Layer 7 of a small transformer language model trained on English Wikipedia (11 layers, counted from 0, width 96).
A neuron's activation on a vector x is GELU(weights . x + bias), where the dot is the dot product.

Input weights of the MLP neurons that the questions are about. A number n stands for (n - 128) times 0.0074.
n3 (bias -0.197): 193, 109, 150, 108, 151, 104, 171, 145, 154, 148, 106, 146, 151, 133, 178, 189, 157, 70, 171, 117, 177, 156, 157, 78, 156, 104, 116, 131, 138, 94, 87, 67, 161, 182, 200, 127, 48, 125, 97, 120, 115, 93, 7, 117, 119, 104, 149, 152, 86, 142, 186, 91, 161, 96, 156, 124, 126, 177, 92, 126, 131, 77, 98, 85, 109, 155, 128, 88, 144, 119, 183, 163, 112, 111, 40, 148, 113, 143, 144, 79, 127, 134, 138, 131, 181, 103, 136, 117, 200, 113, 103, 173, 135, 128, 129, 167
n9 (bias -0.164): 128, 117, 141, 111, 96, 127, 92, 114, 175, 120, 129, 207, 139, 173, 77, 157, 66, 132, 98, 85, 166, 98, 41, 123, 100, 111, 98, 131, 141, 140, 142, 136, 122, 121, 147, 47, 98, 93, 127, 139, 117, 98, 104, 126, 170, 170, 152, 137, 124, 79, 175, 119, 87, 175, 124, 94, 160, 154, 124, 77, 133, 124, 184, 149, 81, 116, 164, 122, 103, 124, 91, 147, 110, 118, 138, 118, 186, 162, 108, 113, 147, 166, 99, 130, 97, 147, 157, 188, 169, 155, 170, 99, 181, 110, 122, 116
n54 (bias -0.145): 108, 127, 81, 170, 146, 106, 147, 111, 144, 116, 146, 143, 108, 152, 148, 139, 154, 144, 182, 152, 189, 117, 89, 117, 42, 99, 113, 150, 135, 171, 135, 129, 137, 106, 140, 137, 89, 202, 112, 143, 185, 69, 126, 84, 139, 54, 160, 96, 118, 100, 133, 105, 140, 175, 165, 72, 164, 151, 137, 99, 113, 119, 134, 136, 84, 147, 155, 191, 168, 101, 138, 151, 126, 145, 146, 109, 130, 118, 86, 134, 150, 136, 96, 81, 79, 125, 132, 153, 169, 88, 127, 175, 93, 162, 158, 125
n62 (bias -0.197): 183, 104, 154, 88, 139, 148, 162, 88, 113, 136, 174, 161, 76, 78, 105, 160, 131, 186, 60, 123, 115, 173, 184, 160, 133, 190, 96, 84, 141, 165, 38, 121, 97, 122, 191, 162, 136, 121, 110, 171, 169, 163, 114, 99, 136, 127, 93, 169, 94, 115, 155, 102, 123, 134, 242, 162, 141, 153, 88, 112, 155, 109, 134, 102, 95, 170, 98, 112, 132, 137, 107, 124, 102, 116, 126, 135, 153, 132, 145, 43, 117, 94, 140, 130, 101, 142, 164, 145, 107, 106, 181, 94, 106, 94, 122, 88
n98 (bias -0.311): 142, 207, 150, 168, 57, 134, 210, 125, 74, 88, 80, 65, 91, 122, 101, 84, 118, 132, 134, 90, 122, 174, 139, 185, 117, 88, 64, 132, 97, 120, 74, 68, 118, 155, 145, 115, 171, 159, 160, 186, 156, 134, 133, 116, 106, 129, 90, 134, 135, 144, 80, 96, 86, 133, 121, 91, 127, 153, 131, 49, 174, 187, 163, 96, 151, 124, 145, 173, 119, 151, 175, 186, 94, 66, 94, 153, 174, 105, 109, 87, 155, 125, 136, 168, 144, 123, 108, 81, 197, 178, 125, 77, 76, 118, 111, 120
n111 (bias -0.190): 171, 132, 59, 89, 113, 192, 195, 164, 96, 173, 194, 173, 99, 99, 119, 141, 158, 106, 53, 218, 152, 179, 196, 73, 122, 134, 88, 108, 112, 129, 160, 93, 174, 140, 71, 91, 123, 78, 136, 109, 174, 118, 115, 145, 154, 128, 141, 157, 95, 144, 117, 153, 163, 202, 198, 150, 126, 78, 116, 146, 86, 136, 104, 84, 152, 49, 107, 134, 150, 181, 77, 146, 124, 109, 97, 128, 167, 102, 151, 119, 108, 31, 186, 124, 178, 146, 111, 90, 146, 95, 80, 140, 85, 62, 151, 138
n148 (bias -0.093): 224, 139, 135, 171, 125, 134, 108, 161, 189, 117, 87, 158, 104, 127, 71, 115, 156, 127, 127, 119, 131, 156, 122, 90, 132, 66, 139, 120, 125, 127, 137, 142, 182, 167, 176, 57, 93, 135, 87, 147, 146, 154, 123, 24, 183, 154, 74, 150, 117, 71, 133, 160, 116, 111, 134, 129, 131, 89, 203, 164, 121, 100, 143, 142, 132, 159, 152, 106, 154, 97, 166, 96, 110, 153, 141, 107, 122, 167, 115, 132, 113, 70, 143, 108, 136, 118, 114, 115, 108, 161, 76, 201, 108, 108, 143, 176
n164 (bias -0.129): 83, 123, 132, 161, 152, 111, 120, 163, 109, 208, 140, 70, 123, 126, 150, 187, 142, 147, 110, 76, 118, 149, 158, 106, 113, 92, 84, 134, 161, 102, 144, 103, 104, 158, 123, 149, 109, 152, 168, 93, 154, 169, 178, 151, 119, 141, 83, 106, 148, 139, 83, 87, 128, 125, 136, 147, 233, 109, 133, 202, 112, 151, 85, 131, 55, 130, 184, 84, 147, 180, 117, 139, 129, 149, 83, 53, 99, 158, 119, 60, 89, 118, 103, 131, 173, 98, 119, 157, 168, 182, 101, 99, 39, 167, 113, 120
n358 (bias -0.261): 222, 117, 115, 114, 92, 103, 135, 115, 155, 166, 218, 217, 149, 119, 115, 129, 137, 99, 88, 119, 144, 91, 162, 101, 149, 106, 114, 104, 160, 134, 94, 124, 131, 180, 140, 143, 182, 133, 79, 158, 160, 122, 156, 154, 173, 152, 166, 178, 159, 88, 125, 183, 102, 113, 157, 116, 139, 99, 173, 114, 80, 155, 105, 111, 117, 81, 140, 92, 162, 54, 96, 104, 101, 90, 103, 64, 113, 177, 132, 96, 129, 52, 215, 121, 112, 127, 104, 127, 119, 89, 136, 113, 104, 158, 101, 105

Each question shows a token from some text and the vector x that enters the MLP there. A number n stands for (n - 128) times 0.043.

" other": 148, 112, 120, 124, 121, 70, 144, 130, 97, 108, 136, 108, 146, 61, 119, 135, 108, 127, 114, 159, 131, 82, 130, 127, 116, 147, 153, 139, 135, 99, 92, 149, 125, 111, 148, 136, 115, 136, 132, 143, 119, 151, 132, 136, 130, 162, 125, 138, 117, 148, 102, 142, 168, 134, 121, 146, 133, 137, 96, 165, 122, 105, 115, 166, 108, 137, 124, 109, 145, 161, 146, 126, 99, 128, 108, 170, 121, 172, 113, 118, 121, 109, 132, 94, 119, 111, 145, 156, 109, 141, 161, 135, 131, 133, 113, 132
The most active neuron and its activation: n62, at about 3.6

" was": 123, 107, 106, 127, 132, 76, 113, 115, 111, 121, 142, 145, 137, 73, 94, 143, 114, 128, 104, 142, 116, 64, 158, 126, 165, 131, 127, 151, 107, 95, 125, 108, 135, 115, 156, 118, 132, 129, 148, 162, 121, 125, 150, 138, 120, 166, 132, 110, 165, 147, 152, 149, 145, 140, 87, 164, 137, 119, 130, 104, 130, 124, 159, 147, 142, 138, 127, 116, 108, 134, 159, 149, 127, 140, 156, 168, 125, 141, 133, 146, 109, 144, 130, 116, 88, 140, 131, 123, 96, 120, 113, 100, 125, 121, 134, 100
Which neuron lights up most? n9

" exist": 114, 134, 109, 110, 157, 69, 124, 111, 100, 125, 155, 124, 154, 101, 125, 132, 111, 110, 121, 161, 129, 52, 124, 164, 158, 132, 175, 125, 118, 135, 99, 143, 105, 121, 151, 141, 112, 142, 116, 145, 117, 130, 158, 98, 142, 131, 130, 146, 139, 155, 46, 109, 155, 126, 104, 152, 144, 139, 115, 169, 142, 133, 130, 110, 131, 134, 104, 144, 135, 143, 139, 122, 116, 152, 88, 153, 118, 134, 135, 131, 121, 111, 130, 111, 135, 141, 100, 138, 121, 114, 137, 113, 151, 121, 151, 119
Which neuron lights up most? n62

" &": 116, 134, 121, 142, 152, 112, 108, 136, 127, 112, 135, 142, 158, 63, 122, 133, 124, 144, 123, 113, 119, 84, 125, 122, 106, 132, 140, 176, 133, 56, 142, 135, 131, 119, 133, 107, 137, 118, 136, 131, 136, 108, 135, 115, 130, 130, 140, 99, 102, 119, 162, 154, 125, 135, 145, 100, 128, 149, 112, 133, 105, 122, 112, 142, 117, 124, 150, 140, 128, 136, 136, 144, 135, 127, 88, 190, 137, 177, 126, 139, 119, 125, 145, 134, 96, 165, 127, 169, 79, 124, 129, 146, 135, 151, 132, 84
Which neuron lights up most? n9

"er": 135, 135, 122, 127, 124, 112, 120, 127, 107, 115, 124, 154, 156, 94, 101, 177, 86, 110, 110, 130, 120, 95, 121, 119, 108, 144, 148, 157, 135, 86, 138, 97, 131, 139, 129, 101, 116, 124, 154, 164, 127, 126, 119, 134, 142, 81, 126, 98, 128, 136, 135, 142, 146, 117, 116, 147, 137, 142, 115, 141, 117, 158, 127, 159, 138, 117, 118, 132, 133, 158, 115, 138, 113, 126, 194, 132, 156, 155, 108, 157, 112, 155, 148, 121, 70, 123, 157, 160, 75, 123, 130, 122, 128, 116, 133, 97
The most active neuron and its activation: n9, at about 3.9

"bro": 128, 163, 132, 153, 125, 127, 138, 124, 108, 98, 149, 113, 165, 120, 117, 125, 121, 152, 147, 107, 130, 91, 120, 143, 123, 171, 132, 166, 130, 55, 145, 93, 135, 118, 139, 85, 114, 138, 151, 166, 130, 111, 142, 124, 106, 78, 106, 144, 130, 137, 97, 157, 137, 122, 143, 114, 137, 124, 76, 136, 103, 112, 133, 125, 142, 109, 133, 126, 144, 145, 131, 158, 111, 131, 142, 115, 155, 117, 128, 181, 102, 158, 119, 117, 97, 135, 143, 124, 122, 127, 144, 132, 136, 120, 136, 94
Which three neurons fire most, strongest first? n98, n54, n9

"=": 119, 98, 107, 139, 125, 61, 123, 131, 82, 135, 155, 121, 173, 112, 112, 133, 124, 96, 108, 162, 103, 133, 144, 108, 144, 157, 91, 150, 111, 91, 127, 141, 102, 138, 99, 136, 112, 110, 126, 150, 126, 140, 129, 142, 119, 160, 147, 122, 118, 138, 133, 133, 132, 107, 117, 111, 146, 154, 114, 105, 119, 112, 113, 149, 132, 133, 122, 141, 119, 166, 114, 143, 104, 156, 127, 173, 101, 149, 133, 159, 115, 91, 154, 132, 145, 133, 120, 131, 123, 150, 113, 160, 134, 116, 170, 110
The most active neuron and its activation: n111, at about 3.5

" the": 107, 126, 126, 147, 113, 114, 116, 124, 114, 149, 127, 133, 135, 60, 106, 109, 154, 133, 118, 134, 101, 78, 106, 145, 141, 145, 144, 160, 99, 52, 122, 114, 116, 129, 120, 135, 106, 116, 156, 130, 142, 114, 142, 105, 121, 134, 140, 146, 124, 141, 112, 136, 129, 155, 105, 134, 153, 104, 121, 124, 116, 123, 128, 145, 142, 142, 141, 121, 118, 141, 159, 117, 139, 150, 106, 130, 126, 146, 128, 146, 117, 80, 157, 117, 102, 144, 134, 132, 118, 155, 154, 152, 129, 149, 158, 131
Which neuron lights up most? n148

" would": 133, 105, 122, 155, 130, 102, 115, 98, 112, 104, 159, 127, 160, 76, 124, 142, 99, 118, 110, 136, 133, 94, 135, 116, 138, 125, 155, 165, 118, 101, 126, 127, 125, 107, 141, 131, 131, 125, 158, 168, 118, 140, 125, 129, 139, 172, 101, 145, 120, 157, 139, 126, 142, 117, 122, 147, 144, 133, 114, 105, 95, 102, 185, 111, 124, 145, 121, 109, 117, 156, 132, 119, 133, 108, 133, 145, 110, 156, 144, 149, 125, 134, 140, 120, 127, 144, 114, 129, 106, 156, 113, 104, 119, 113, 152, 120
The two highest activations, in order: n62, n9

" on": 136, 129, 121, 136, 145, 76, 109, 139, 107, 135, 132, 155, 140, 72, 121, 139, 110, 98, 100, 142, 95, 129, 122, 123, 166, 111, 160, 178, 119, 77, 125, 134, 135, 140, 124, 108, 120, 109, 146, 144, 140, 109, 161, 122, 116, 137, 146, 156, 163, 149, 124, 128, 151, 109, 121, 127, 116, 146, 140, 113, 86, 134, 146, 149, 141, 120, 122, 127, 112, 121, 141, 126, 119, 143, 110, 166, 123, 176, 123, 126, 105, 100, 126, 112, 154, 109, 100, 148, 125, 96, 125, 133, 139, 119, 160, 123
Which neuron lights up most? n358

" man": 144, 124, 102, 110, 143, 47, 130, 122, 133, 120, 150, 130, 122, 99, 123, 139, 86, 91, 142, 129, 104, 78, 124, 132, 121, 166, 140, 163, 139, 107, 119, 128, 119, 120, 139, 133, 136, 134, 119, 138, 135, 101, 136, 122, 133, 106, 139, 155, 122, 148, 118, 128, 139, 134, 102, 143, 114, 138, 109, 165, 134, 93, 100, 171, 138, 114, 96, 148, 105, 152, 142, 127, 108, 150, 154, 190, 157, 143, 129, 159, 99, 154, 127, 117, 93, 163, 100, 145, 142, 129, 121, 124, 111, 127, 139, 150
Which neuron lights up most? n54

" 1978": 158, 118, 131, 130, 120, 99, 133, 117, 108, 123, 109, 113, 144, 106, 86, 159, 132, 104, 105, 150, 161, 112, 133, 134, 139, 151, 171, 157, 113, 77, 122, 133, 140, 149, 114, 136, 130, 143, 143, 138, 118, 112, 177, 141, 106, 106, 123, 146, 82, 150, 110, 147, 156, 142, 87, 154, 106, 134, 121, 117, 151, 120, 118, 154, 144, 139, 115, 115, 172, 130, 121, 125, 124, 146, 148, 117, 101, 125, 128, 122, 106, 119, 147, 173, 111, 131, 121, 147, 65, 127, 98, 131, 130, 116, 146, 114
Which three neurons fire most, strongest first? n111, n148, n358

" for": 142, 122, 99, 143, 139, 76, 128, 125, 103, 151, 130, 129, 129, 59, 106, 124, 88, 85, 108, 132, 129, 74, 138, 116, 146, 148, 159, 172, 113, 100, 123, 142, 109, 130, 137, 123, 126, 109, 150, 174, 142, 124, 154, 111, 106, 141, 114, 140, 131, 166, 135, 144, 151, 125, 150, 143, 123, 148, 107, 103, 118, 117, 119, 132, 148, 136, 143, 130, 136, 143, 129, 138, 142, 119, 136, 148, 111, 183, 131, 119, 122, 108, 130, 127, 125, 132, 114, 150, 114, 102, 127, 134, 126, 113, 131, 126
Which three neurons fire most, strongest first? n358, n62, n111

"ki": 112, 145, 103, 132, 133, 115, 109, 128, 95, 105, 140, 135, 173, 104, 121, 135, 124, 102, 150, 100, 138, 87, 124, 158, 120, 137, 159, 163, 127, 92, 133, 135, 144, 133, 123, 98, 96, 131, 156, 147, 109, 92, 161, 134, 118, 97, 142, 128, 107, 135, 158, 149, 136, 106, 123, 125, 144, 140, 115, 130, 145, 118, 143, 120, 140, 106, 131, 134, 100, 162, 102, 117, 135, 128, 153, 123, 125, 129, 104, 162, 109, 181, 140, 87, 137, 163, 160, 144, 92, 119, 83, 141, 152, 132, 131, 131
Which neuron lights up most? n9